Layer 4 of a small transformer language model trained on English Wikipedia (12 layers, counted from 0, width 96).
Take only the direct path to the model's output, skipping the later layers: a vector added to the residual stream pushes a token's score in proportion to its dot product with that token's output vector.

Output vectors of the tokens that the questions are about. A number n stands for (n - 500) times 0.0027.
" k": 565,401,568,555,457,505,513,660,447,487,590,412,516,608,623,546,328,463,505,569,612,592,525,437,460,241,541,414,495,459,546,474,675,426,548,495,627,475,578,522,524,440,591,474,328,426,577,560,687,487,498,547,559,463,485,527,388,566,458,500,536,502,514,477,587,389,678,342,505,349,490,425,582,531,446,586,676,515,525,561,461,495,288,349,445,514,513,489,585,472,538,494,444,409,480,412
"ated": 663,413,541,435,536,441,270,461,393,393,519,572,462,550,580,697,286,443,608,666,434,815,367,496,367,369,472,305,296,381,398,418,633,453,477,623,684,331,469,422,447,486,615,392,510,435,715,583,447,541,497,397,485,568,632,678,562,228,646,266,587,643,618,492,701,466,342,470,303,604,447,527,704,359,556,580,466,251,391,539,508,659,285,467,440,417,317,317,427,666,483,380,412,428,423,450
"mer": 429,297,652,580,322,522,397,500,565,659,533,397,538,418,562,258,379,190,531,557,389,586,463,581,642,34,475,520,483,478,636,437,467,610,483,680,423,488,281,512,770,472,344,625,593,579,435,470,444,523,500,429,447,698,450,520,484,637,576,161,670,406,375,391,609,436,490,522,427,438,586,439,679,509,395,678,810,482,382,618,359,296,356,457,497,351,386,365,367,766,374,443,403,572,434,296
"end": 640,580,707,653,383,481,469,603,387,496,374,718,546,392,522,610,629,527,419,478,423,669,366,720,451,552,525,463,434,470,666,362,684,403,715,443,487,458,516,472,500,532,734,489,619,554,589,205,533,569,661,526,364,554,541,616,563,458,727,360,420,513,675,458,568,645,419,515,399,263,663,427,475,633,402,656,543,335,537,427,484,636,679,346,661,417,535,468,339,637,441,670,352,472,703,411
".": 500,474,528,581,582,475,488,540,582,308,558,350,540,385,495,500,562,537,589,398,388,532,517,638,443,504,500,388,586,626,590,386,583,539,653,472,471,487,648,361,420,610,548,576,457,446,535,673,430,613,470,609,531,322,535,410,458,583,610,446,283,554,374,627,377,442,523,489,576,521,531,665,395,486,658,560,468,570,438,542,327,550,575,511,375,304,563,479,462,481,554,398,488,391,503,604
"j": 562,410,722,604,324,552,674,416,515,466,571,543,548,626,582,547,595,593,314,464,644,577,432,471,638,513,555,460,492,373,547,439,455,443,530,643,617,630,465,611,454,430,460,500,557,543,477,579,426,520,542,670,430,698,316,503,463,490,564,528,559,471,559,492,453,582,505,459,575,505,673,574,415,531,553,365,528,391,500,600,497,574,448,351,347,540,378,506,465,601,415,484,526,536,609,492
")\n": 754,440,512,379,667,585,469,507,621,413,451,651,281,405,608,549,578,345,500,509,721,547,463,644,566,261,549,329,559,637,507,393,665,552,321,370,504,598,461,223,757,562,680,378,494,715,489,606,292,605,619,429,497,674,406,615,503,442,608,405,670,461,556,463,659,398,610,496,485,510,556,579,649,515,448,602,619,451,486,621,367,245,448,452,444,352,431,456,613,510,441,500,637,404,668,362
"{": 408,247,745,329,347,558,280,411,479,728,539,648,355,396,640,555,330,405,375,652,566,515,286,521,458,452,500,589,347,576,584,349,692,710,448,711,510,607,477,474,765,671,644,525,469,487,638,496,670,762,595,546,721,656,710,680,698,274,485,540,450,434,323,204,736,312,468,350,385,483,468,398,702,536,795,804,500,404,457,441,500,421,336,352,576,297,345,305,500,747,334,392,582,462,763,421
"ran": 410,550,597,517,486,433,337,440,556,550,557,552,546,539,538,527,433,414,582,744,267,427,227,687,601,527,457,357,608,472,722,360,531,471,639,503,464,534,452,503,655,503,543,530,576,398,380,396,556,547,349,277,555,545,432,582,600,493,323,364,690,555,733,163,647,279,554,497,515,664,279,457,533,531,578,636,540,290,427,661,496,467,419,378,572,250,406,406,475,676,404,622,417,527,483,490
"l": 445,586,561,526,516,435,554,413,396,487,541,720,570,442,502,429,597,553,582,508,427,492,540,596,659,465,525,414,549,497,500,422,403,305,532,462,706,661,469,366,504,567,416,616,424,494,281,439,283,420,456,486,626,510,550,448,322,581,186,274,464,466,422,539,680,385,500,558,239,533,642,415,548,424,366,606,522,473,484,500,578,627,624,391,456,652,657,350,491,522,301,410,473,553,593,548
"d": 427,393,283,474,445,408,595,438,409,450,502,555,577,464,572,389,334,620,435,457,671,549,322,301,688,505,391,438,579,655,519,624,319,415,588,374,658,652,493,558,520,445,423,577,401,484,666,262,401,629,682,531,609,524,461,573,387,503,635,306,482,523,457,556,670,556,396,562,609,488,523,457,697,779,431,383,564,551,400,514,532,552,520,386,485,245,402,489,482,713,366,396,475,549,513,520
"us": 396,432,588,523,506,659,645,542,447,379,453,235,403,344,515,377,409,435,312,492,524,504,543,527,428,461,630,480,352,436,536,440,637,486,577,434,690,515,359,618,584,411,676,360,714,636,684,509,435,539,463,376,535,447,538,554,441,320,571,348,598,615,449,471,540,525,376,525,235,458,603,373,411,492,753,481,500,390,410,536,486,470,646,471,494,578,314,503,497,612,337,430,586,593,509,410
" wh": 560,337,561,476,503,550,543,605,526,596,476,551,500,429,500,385,574,562,373,555,391,622,421,568,692,321,613,540,446,392,633,511,739,471,505,525,666,476,597,551,791,588,522,526,555,492,635,624,552,544,473,493,583,405,383,639,400,492,505,315,604,631,419,433,575,484,503,340,506,459,346,536,596,599,570,599,611,526,503,566,238,503,464,265,436,383,534,432,525,553,588,471,479,360,530,393
"ost": 435,518,578,616,705,500,471,651,452,605,310,425,269,366,498,413,670,355,543,517,546,533,404,386,614,397,537,384,563,596,487,383,547,531,367,440,581,457,324,428,327,487,563,344,561,606,463,608,708,717,563,318,478,427,608,602,607,333,524,495,550,360,550,722,744,334,558,465,474,490,439,266,590,394,557,442,459,242,322,512,392,563,408,536,497,642,464,352,481,596,198,534,309,531,619,321
"od": 507,534,449,498,482,574,541,567,520,554,602,503,340,418,460,535,585,557,289,518,322,486,508,485,478,476,620,430,589,417,445,485,592,586,621,464,638,429,305,195,408,696,632,457,476,369,519,348,596,613,434,551,415,525,651,585,464,469,545,559,463,357,571,444,663,324,497,613,420,445,447,492,558,435,751,428,500,228,383,467,340,497,445,496,572,620,364,385,417,571,545,413,503,530,597,381

Output weights of attention head 1. The head adds the sum of these rows, row i times number i of z. A number n stands for (n - 500) times 0.0016.
o0: 565,385,428,615,508,602,335,341,565,451,649,400,489,603,291,560,746,38,250,509,467,714,441,357,922,719,487,528,590,461,452,636,637,643,492,584,507,599,609,453,628,777,337,510,626,450,455,534,308,296,488,321,447,633,313,461,740,481,441,429,639,629,597,397,473,706,591,420,425,559,529,601,315,349,806,479,571,599,483,540,374,457,574,427,67,569,526,615,391,409,419,282,462,421,271,559
o1: 862,332,488,483,446,389,710,597,482,551,348,528,462,440,831,479,524,498,561,525,617,484,604,185,564,615,298,349,482,574,462,75,487,472,494,603,524,428,334,390,575,374,522,385,667,457,472,562,643,583,656,360,596,621,347,681,551,300,452,484,538,666,492,543,378,424,590,403,605,280,511,528,628,598,431,554,267,249,485,358,683,373,555,534,700,280,374,650,464,594,461,576,609,437,233,540
o2: 521,770,596,521,504,432,596,530,491,568,630,480,516,488,590,420,393,636,606,489,470,433,415,519,552,541,433,444,615,452,554,628,344,685,421,518,638,489,542,562,575,376,360,613,282,331,464,582,482,624,656,406,462,546,477,589,441,554,689,582,451,437,445,517,673,546,589,551,320,539,629,264,347,481,470,565,615,691,413,603,622,432,648,505,425,620,455,253,423,467,381,482,391,412,303,721
o3: 285,272,467,430,746,580,619,425,477,484,507,352,452,499,650,456,842,499,361,450,448,513,547,595,454,502,570,511,545,558,514,545,674,511,433,548,381,470,363,478,451,411,534,443,559,543,560,680,374,646,614,388,355,465,418,240,459,418,553,312,526,227,751,526,444,613,584,515,548,541,585,668,495,608,362,633,372,484,428,620,384,418,674,679,375,629,375,405,605,506,380,648,490,301,344,556
o4: 604,455,380,673,617,474,504,597,682,524,615,417,552,385,335,446,582,260,491,524,536,699,696,398,649,631,323,520,275,463,560,444,488,658,411,439,646,387,531,556,424,692,499,331,319,503,426,279,270,481,416,413,353,507,657,427,607,425,385,406,338,592,651,456,424,565,555,562,516,549,444,622,581,275,423,627,281,507,395,476,383,435,498,368,391,525,494,495,592,469,451,510,512,518,355,573
o5: 536,566,522,514,603,542,434,366,335,602,620,295,677,614,440,583,393,553,605,670,379,534,408,475,397,596,716,401,471,598,734,614,591,773,485,415,422,490,565,332,616,533,305,666,536,685,458,539,361,581,552,392,276,445,467,614,486,603,473,444,447,590,645,387,469,680,516,566,371,460,451,502,560,280,680,571,614,448,398,389,507,610,459,622,469,538,395,534,324,472,527,430,451,340,571,254
o6: 406,506,465,603,341,644,476,351,512,459,520,422,355,839,654,504,359,617,694,466,707,498,604,409,675,550,663,629,484,635,443,553,585,446,395,428,415,657,609,782,366,484,422,580,523,363,477,451,608,487,519,609,480,438,296,427,569,500,359,488,492,525,607,653,571,500,460,350,542,538,787,337,451,338,637,504,545,707,619,584,656,488,532,560,397,651,665,424,499,513,585,467,598,460,603,546
o7: 322,389,607,264,570,558,756,505,437,733,452,610,422,573,543,411,464,499,414,599,585,284,445,625,416,599,314,589,508,500,557,437,409,580,514,506,443,508,387,460,225,464,586,697,438,518,566,496,621,400,606,780,517,510,544,554,442,700,452,556,337,412,503,403,500,314,276,585,709,505,467,599,363,454,656,598,395,678,559,384,899,514,632,614,519,235,266,682,437,325,653,617,633,552,512,567
o8: 535,233,505,558,434,515,522,715,565,362,398,487,617,525,434,479,427,491,405,333,298,385,337,436,582,599,448,629,280,154,503,523,352,379,436,423,410,503,475,555,368,525,732,593,504,359,362,680,621,625,420,561,225,393,289,349,287,366,401,520,496,464,465,499,520,473,490,673,452,492,490,688,137,629,407,400,554,405,417,585,361,520,577,268,485,582,317,570,344,382,610,679,466,764,345,695
o9: 363,372,325,549,422,620,386,249,385,553,591,425,496,669,336,478,422,301,467,420,551,534,464,466,654,579,312,394,374,342,532,690,411,561,447,398,349,557,508,426,374,545,502,589,565,474,635,600,463,510,422,429,633,678,623,446,554,344,319,567,565,561,500,481,386,376,509,276,284,443,153,579,719,581,493,377,413,499,355,715,401,787,427,516,709,367,560,706,639,618,409,530,238,470,457,458
o10: 440,291,433,529,712,471,524,692,404,453,391,583,424,374,337,298,534,643,734,336,581,490,422,507,581,676,320,607,351,580,553,388,507,406,155,615,301,648,380,762,522,517,467,485,591,596,602,335,568,452,515,675,516,602,414,514,219,394,243,454,306,546,514,691,598,559,526,794,505,605,239,600,598,558,555,816,433,358,521,458,601,673,294,835,745,353,626,655,607,614,492,572,548,433,389,221
o11: 691,637,502,451,724,459,641,474,624,494,732,495,506,504,326,547,609,531,339,224,752,511,484,491,454,696,540,568,625,344,416,432,557,457,474,636,643,471,619,291,521,668,439,434,623,563,433,696,678,428,450,423,611,471,311,416,488,513,612,274,484,496,488,365,364,493,395,590,620,732,539,416,487,553,483,563,550,435,440,644,459,276,672,545,385,384,817,491,591,431,855,447,424,505,432,416
o12: 241,368,303,510,448,443,416,352,419,486,389,534,545,302,363,575,421,287,306,497,620,484,399,519,303,346,386,758,511,436,452,378,657,582,258,465,534,235,329,669,543,546,498,460,707,566,541,455,374,363,645,527,738,552,619,484,355,527,476,639,311,369,282,400,439,356,647,567,644,258,571,481,437,454,299,461,425,517,679,520,577,459,486,495,457,302,493,445,479,494,392,608,668,422,548,503
o13: 451,383,491,471,523,563,476,418,391,638,737,624,416,549,419,429,435,666,347,457,261,586,342,661,629,697,650,463,677,399,526,193,650,442,622,639,552,411,510,511,671,700,494,603,384,545,537,652,439,806,532,403,540,569,448,458,221,706,576,385,507,398,441,541,645,501,418,682,508,495,482,580,544,560,447,700,509,504,396,636,702,611,341,605,435,650,481,646,189,573,484,351,654,704,372,537
o14: 549,658,332,628,512,590,584,592,544,807,432,405,455,433,376,547,586,634,517,421,635,555,559,363,425,254,625,551,356,704,366,623,552,639,385,501,499,572,331,494,494,539,423,785,661,536,520,601,459,555,508,392,499,660,541,619,563,549,345,754,540,585,571,353,651,354,689,380,481,374,543,603,445,484,535,506,502,518,293,506,500,486,550,549,406,366,787,616,451,480,465,401,399,715,315,534
o15: 700,482,419,632,514,419,567,446,551,352,548,612,737,438,681,567,448,545,304,539,588,417,501,469,607,509,454,195,348,583,443,496,650,446,675,510,442,606,518,623,426,533,588,716,459,315,479,457,446,606,451,639,385,642,547,746,364,673,637,541,515,691,440,505,724,734,415,412,498,410,485,480,387,770,595,399,514,644,322,586,400,518,553,623,401,459,452,491,581,392,473,540,619,755,481,337
o16: 587,386,557,562,297,676,526,453,418,538,476,673,331,503,579,332,556,568,482,550,362,528,355,471,634,712,675,636,521,569,581,487,319,618,377,455,491,659,637,679,556,507,399,473,577,388,412,501,369,464,466,709,481,627,576,566,552,660,413,433,429,425,278,405,405,265,344,205,471,397,410,296,577,522,413,538,605,224,563,628,595,302,514,343,545,298,473,385,578,388,476,528,541,314,640,575
o17: 468,606,573,644,556,514,141,541,589,606,634,569,480,519,628,495,190,508,335,572,375,380,535,472,504,332,284,497,453,353,399,551,552,458,394,344,655,456,305,596,613,418,367,503,400,423,535,527,652,632,457,552,736,677,474,664,713,606,242,626,617,523,433,509,747,461,429,603,320,506,776,394,504,376,388,409,462,612,470,582,402,613,511,512,691,443,518,325,464,564,477,581,595,437,430,651
o18: 479,407,587,693,404,602,559,552,558,486,452,513,393,217,768,665,282,510,437,444,657,475,402,509,385,476,338,603,462,321,633,495,494,731,662,593,739,494,365,543,375,521,267,589,321,551,559,293,547,486,332,563,519,526,301,452,328,547,447,387,403,478,409,561,666,207,407,360,418,393,551,434,741,447,393,472,447,294,514,546,436,340,574,655,735,449,384,688,283,679,570,650,788,438,482,543
o19: 458,694,701,455,425,342,526,527,609,361,585,388,407,662,275,476,644,460,438,303,423,636,488,357,441,433,424,352,570,432,550,470,633,512,508,572,534,416,407,512,559,593,490,417,309,366,336,522,647,498,421,765,407,704,580,629,379,578,466,254,417,418,688,338,475,503,534,400,597,432,677,563,563,492,568,447,657,541,392,440,579,532,313,685,415,466,288,509,528,431,485,418,626,217,402,413
o20: 415,659,484,445,595,433,578,588,533,456,527,478,450,431,447,511,465,654,645,449,559,542,521,404,548,596,704,727,392,438,592,529,438,361,367,498,314,395,438,345,408,594,570,600,531,511,337,615,468,381,543,553,679,585,622,473,607,551,420,619,258,405,599,277,311,502,728,260,543,503,668,544,644,483,526,477,680,420,383,740,555,589,596,448,391,441,595,525,479,667,438,284,517,399,366,558
o21: 442,372,417,413,612,284,291,543,479,522,426,463,450,398,639,753,433,416,669,545,467,477,596,481,431,572,404,430,424,488,372,416,461,567,288,480,490,556,442,369,448,331,508,695,512,560,359,454,308,506,504,413,432,504,394,483,479,603,387,490,552,343,568,693,390,606,609,471,574,523,548,367,493,402,525,563,508,593,858,516,262,501,468,540,462,569,297,451,702,544,468,556,525,343,653,388
o22: 536,387,433,272,403,600,597,362,309,475,570,516,460,525,511,627,316,591,485,424,366,482,518,541,642,422,731,522,569,339,410,520,612,543,726,618,448,571,402,533,446,560,486,588,482,603,519,430,361,289,627,736,332,307,507,411,422,708,255,331,522,327,457,645,397,521,243,639,519,536,646,548,529,686,471,457,533,515,442,471,555,392,404,603,582,516,468,616,373,569,659,489,491,513,519,349
o23: 366,635,445,607,461,552,458,460,639,433,488,665,456,451,511,477,376,622,299,366,496,515,254,509,483,509,623,540,427,358,375,555,648,453,649,451,351,562,588,638,642,583,536,440,478,446,587,562,652,357,648,566,558,418,254,395,656,439,452,385,465,133,378,482,412,440,313,367,476,488,592,556,475,614,372,431,743,509,680,629,487,655,623,637,491,583,373,477,388,477,526,626,651,626,615,595
o24: 542,556,536,604,448,573,630,488,415,568,652,620,384,426,705,554,573,508,477,508,624,497,582,554,491,562,470,662,538,193,391,357,412,413,474,524,293,461,431,610,468,637,436,397,297,379,621,682,568,759,641,583,677,545,446,147,215,357,496,475,453,519,432,434,445,410,482,622,501,547,407,562,556,569,508,676,288,357,505,356,636,471,384,455,508,448,502,560,420,506,480,294,653,554,387,422
o25: 337,510,582,628,504,454,597,559,459,392,692,431,442,491,461,289,437,488,495,619,407,447,509,419,567,186,686,641,457,470,530,437,679,615,564,521,413,468,421,351,618,316,517,468,555,439,502,453,545,478,487,500,607,594,241,486,418,313,385,678,483,690,817,524,602,355,433,376,454,422,214,542,511,549,855,470,499,353,372,437,514,634,629,227,565,441,706,482,538,658,569,481,548,642,623,566
o26: 375,496,226,539,300,598,343,714,305,468,564,551,634,601,613,423,545,464,493,523,423,498,494,460,502,729,309,621,338,304,481,495,439,565,734,445,673,836,538,562,426,385,549,192,370,441,464,533,590,441,722,641,623,413,349,385,406,538,625,351,452,761,432,425,577,480,654,252,491,652,539,462,419,499,311,767,394,393,532,585,422,598,314,601,601,485,556,560,386,464,554,426,573,362,567,639
o27: 424,653,476,343,416,480,636,454,563,345,582,457,581,579,569,619,311,433,499,177,660,608,554,413,510,403,602,469,545,372,553,389,556,527,573,679,403,391,637,522,475,477,526,761,551,338,585,301,548,374,500,616,767,637,446,393,576,603,417,448,560,464,406,655,537,358,437,402,548,383,476,474,349,459,385,382,684,526,737,652,581,231,367,536,564,480,460,527,500,351,417,483,479,438,531,497
o28: 492,539,615,597,442,420,503,404,586,393,491,388,650,479,416,423,349,475,491,479,456,728,478,540,664,638,446,482,475,431,409,485,347,477,546,372,682,485,531,526,610,754,281,479,311,555,454,611,388,543,585,164,688,550,469,552,607,474,328,681,592,596,458,343,498,618,423,610,473,477,473,377,533,442,489,425,382,365,521,380,633,443,399,535,632,349,690,459,588,387,461,564,582,578,547,339
o29: 435,226,418,690,461,470,324,542,547,672,463,549,481,569,188,438,401,472,344,549,597,455,496,571,381,265,615,256,601,406,672,701,366,381,691,514,606,498,540,515,401,780,398,598,435,573,481,522,589,602,540,532,450,553,507,600,564,457,420,489,712,533,257,408,490,295,444,394,507,539,539,381,516,353,462,230,252,515,448,250,572,437,480,463,629,611,573,533,443,596,534,500,316,435,391,419
o30: 477,483,482,504,543,593,440,578,471,569,706,272,633,548,509,513,492,563,487,449,655,706,584,382,519,344,465,548,588,503,539,372,473,487,487,393,430,467,677,575,563,433,426,582,633,491,395,489,596,184,551,683,714,310,331,792,753,234,321,691,346,529,247,545,677,294,618,578,331,669,452,450,642,544,561,352,624,441,330,548,281,451,468,372,600,581,633,573,540,428,524,551,420,387,614,506
o31: 612,423,402,598,471,576,432,232,366,663,519,509,667,500,444,429,572,538,482,575,485,456,599,699,541,503,307,514,498,790,215,598,236,526,687,450,518,474,660,510,412,643,570,499,360,495,556,482,469,658,548,597,315,649,376,450,496,479,351,787,600,488,493,321,154,558,662,793,684,440,312,673,370,576,369,619,460,672,576,488,675,644,308,393,685,532,429,527,439,398,525,511,419,392,420,364

Each question shows a token from some text and the vector z that the head gathered there. A number n stands for (n - 500) times 0.01.

" o": 443,478,544,493,508,419,522,419,523,554,546,503,469,538,536,506,475,582,561,639,495,470,510,526,529,540,550,556,507,489,519,441
Pushed up most: " k"

" in": 576,413,503,511,458,544,494,475,442,556,410,513,474,510,498,487,473,554,474,588,515,461,486,528,489,419,536,471,515,650,522,508
Pushed up most: "mer"

"t": 658,438,516,416,548,631,445,440,456,463,365,577,427,569,451,559,423,465,348,495,459,434,478,569,479,416,535,490,602,544,461,619
Pushed up most: "."

"al": 474,460,549,508,464,530,489,519,505,522,452,519,437,524,513,512,484,539,516,498,483,457,492,525,495,474,525,502,489,527,513,492
Pushed up most: "od"

" c": 479,511,473,501,517,502,500,459,494,518,495,528,513,456,534,485,466,555,535,487,442,472,467,486,462,510,514,454,519,517,514,541
Pushed up most: "ost"

"W": 452,432,471,495,510,479,421,515,577,526,448,475,524,505,524,433,511,508,568,402,501,441,569,471,457,442,493,451,512,542,592,477
Pushed up most: "od"

"in": 368,653,543,392,468,483,517,602,446,484,562,416,516,476,530,569,396,630,714,487,626,609,546,512,449,532,478,559,526,402,540,381
Which two tokens does it push up most, strongest first? "{", "d"

"y": 398,514,513,576,536,534,474,556,412,437,413,594,519,362,448,492,573,576,471,534,522,506,384,530,485,529,447,372,541,368,500,510
Which two tokens does it push up most, strongest first? ")\n", "ost"

"st": 541,476,538,535,472,538,469,463,498,550,480,502,488,482,491,482,559,500,533,525,433,488,487,455,557,398,463,528,455,512,512,418
Pushed up most: "mer"

"r": 543,518,420,503,555,479,496,577,509,441,652,529,579,519,534,507,510,414,444,480,459,464,546,489,599,422,495,461,509,468,514,578
Pushed up most: "."

" |\n": 381,586,443,510,376,474,433,539,487,505,552,493,570,535,477,534,512,533,531,531,510,483,533,581,570,535,561,506,489,492,529,468
Pushed up most: "{"

"igh": 446,517,477,512,499,525,461,468,425,516,542,533,483,499,528,488,517,495,445,532,480,465,530,526,526,506,456,491,516,474,579,590
Pushed up most: ")\n"

"a": 578,514,531,468,545,506,413,460,544,546,472,635,487,527,510,452,376,518,317,518,577,340,411,478,540,505,517,522,501,544,555,626
Pushed up most: "."

"av": 476,526,496,517,512,537,452,510,503,520,511,590,479,485,484,517,502,496,486,459,486,453,458,470,523,523,504,452,539,443,519,551
Pushed up most: "ran"

"ed": 549,517,539,502,515,551,418,564,384,511,484,483,479,587,375,377,392,507,435,562,585,522,407,445,581,477,623,504,413,438,377,477
Which two tokens does it push up most, strongest first? "ated", "."

" v": 446,537,488,443,508,451,493,484,508,495,529,569,517,475,571,523,494,542,461,461,509,448,446,509,526,480,569,508,541,498,486,546
Which of these tokens does it push down most? "mer"

"1": 361,691,422,731,430,378,346,637,629,307,728,559,633,655,409,511,453,342,579,489,520,550,551,530,690,443,364,471,358,371,282,524
Which three tokens does it push up most, strongest first? "end", ")\n", "."

"ul": 573,523,512,580,571,501,470,461,422,538,500,535,538,561,387,422,525,489,477,455,477,591,449,514,498,448,464,475,483,487,456,446
Pushed up most: ")\n"

"ak": 585,414,463,513,537,536,523,438,534,551,523,647,463,473,514,484,451,441,480,452,426,429,529,587,501,494,522,527,567,580,565,561
Which three tokens does it push up most, strongest first? " wh", ".", "j"

"G": 465,448,474,489,512,484,427,507,578,527,460,488,533,499,522,447,510,505,559,413,495,445,563,460,461,443,499,459,520,537,585,475
Which of these tokens does it push down most? ")\n"

"o": 496,385,528,481,505,531,477,508,540,518,489,519,526,496,485,428,441,519,533,511,463,441,486,508,492,563,520,456,485,532,495,545
Pushed up most: "od"

" Ch": 528,534,490,519,526,561,394,469,430,472,529,533,495,477,506,518,511,434,493,483,431,457,540,518,537,461,567,490,494,464,547,548
Which three tokens does it push up most, strongest first? ")\n", "end", " wh"

"ct": 575,456,490,490,558,453,456,488,466,492,424,560,551,476,469,456,449,514,481,504,479,450,470,531,505,480,523,496,538,551,497,531
Which of these tokens does it push down most? "d"

"u": 562,499,476,498,510,557,563,441,506,469,500,594,476,507,498,464,491,441,452,464,345,436,488,531,479,558,478,449,619,545,551,593
Which two tokens does it push up most, strongest first? " wh", "ran"

"h": 509,602,440,507,471,564,452,464,482,539,522,593,495,512,482,437,522,494,480,453,451,485,485,493,534,463,541,471,605,571,574,724
Pushed up most: "ran"

"ou": 450,476,588,483,454,489,455,425,577,484,516,490,435,493,489,569,492,566,496,573,466,476,464,512,449,531,527,520,490,455,541,485
Which of these tokens does it push down most? "{"

".": 593,498,491,484,548,419,564,524,559,466,462,596,444,551,588,555,473,579,429,494,529,404,464,567,616,456,632,538,532,584,422,545
Pushed up most: "j"

"c": 468,551,503,532,416,475,450,484,574,451,562,549,523,566,482,567,532,490,495,480,423,417,502,518,543,518,540,500,490,485,445,583
Which two tokens does it push up most, strongest first? "end", "d"

"er": 474,475,517,470,508,514,533,507,422,456,407,529,508,500,488,471,406,539,529,494,460,495,530,485,509,486,560,515,527,589,546,506
Pushed up most: " k"

"2": 355,529,537,637,397,474,452,644,601,268,597,516,582,630,408,532,462,408,579,658,554,554,511,515,651,446,413,529,327,378,270,410
Pushed up most: "end"

" pro": 512,535,475,460,480,490,509,505,403,465,439,516,479,505,524,535,452,540,492,533,452,458,557,501,472,457,495,510,536,559,549,529
Pushed up most: " k"

"ue": 525,505,474,473,537,527,485,530,520,537,509,506,488,504,513,519,511,454,529,396,430,466,554,517,519,447,471,451,466,571,451,552
Which three tokens does it push up most, strongest first? "d", "end", "od"

"ing": 529,431,460,373,521,446,641,340,543,485,566,561,401,433,520,341,463,603,568,444,566,623,414,453,557,469,453,487,712,631,469,573
Which of these tokens does it push down most? "end"

",": 367,575,532,373,477,464,535,512,456,516,599,399,514,535,511,586,463,615,691,480,509,515,573,558,506,562,520,574,517,429,573,415
Which three tokens does it push up most, strongest first? "{", "d", " k"

" |": 674,528,484,510,403,645,429,502,528,582,457,480,581,453,482,492,450,527,386,564,448,527,424,647,399,468,528,412,514,507,596,577
Pushed up most: "ran"

" ": 501,508,497,617,453,481,481,570,477,455,568,580,562,498,481,389,461,458,458,466,527,497,390,467,572,482,513,447,463,505,471,467
Which two tokens does it push up most, strongest first? "ost", ")\n"

" M": 452,495,469,489,486,532,477,509,428,477,559,489,516,531,511,499,491,495,550,477,459,529,589,465,551,496,526,522,464,451,525,507
Pushed up most: "{"

" on": 392,494,571,495,512,409,543,416,513,552,567,497,445,567,498,472,505,613,606,589,534,496,486,506,540,572,600,566,518,454,556,425
Pushed up most: " k"

"ber": 544,511,542,474,478,559,556,478,342,487,450,460,548,405,469,404,542,452,576,456,541,554,468,449,539,393,584,516,456,495,539,471
Which of these tokens does it push down most? "od"

"s": 448,549,486,414,484,435,571,571,541,465,587,449,483,510,465,575,395,587,715,463,564,606,578,541,490,466,426,644,495,447,508,371
Which of these tokens does it push down most? " wh"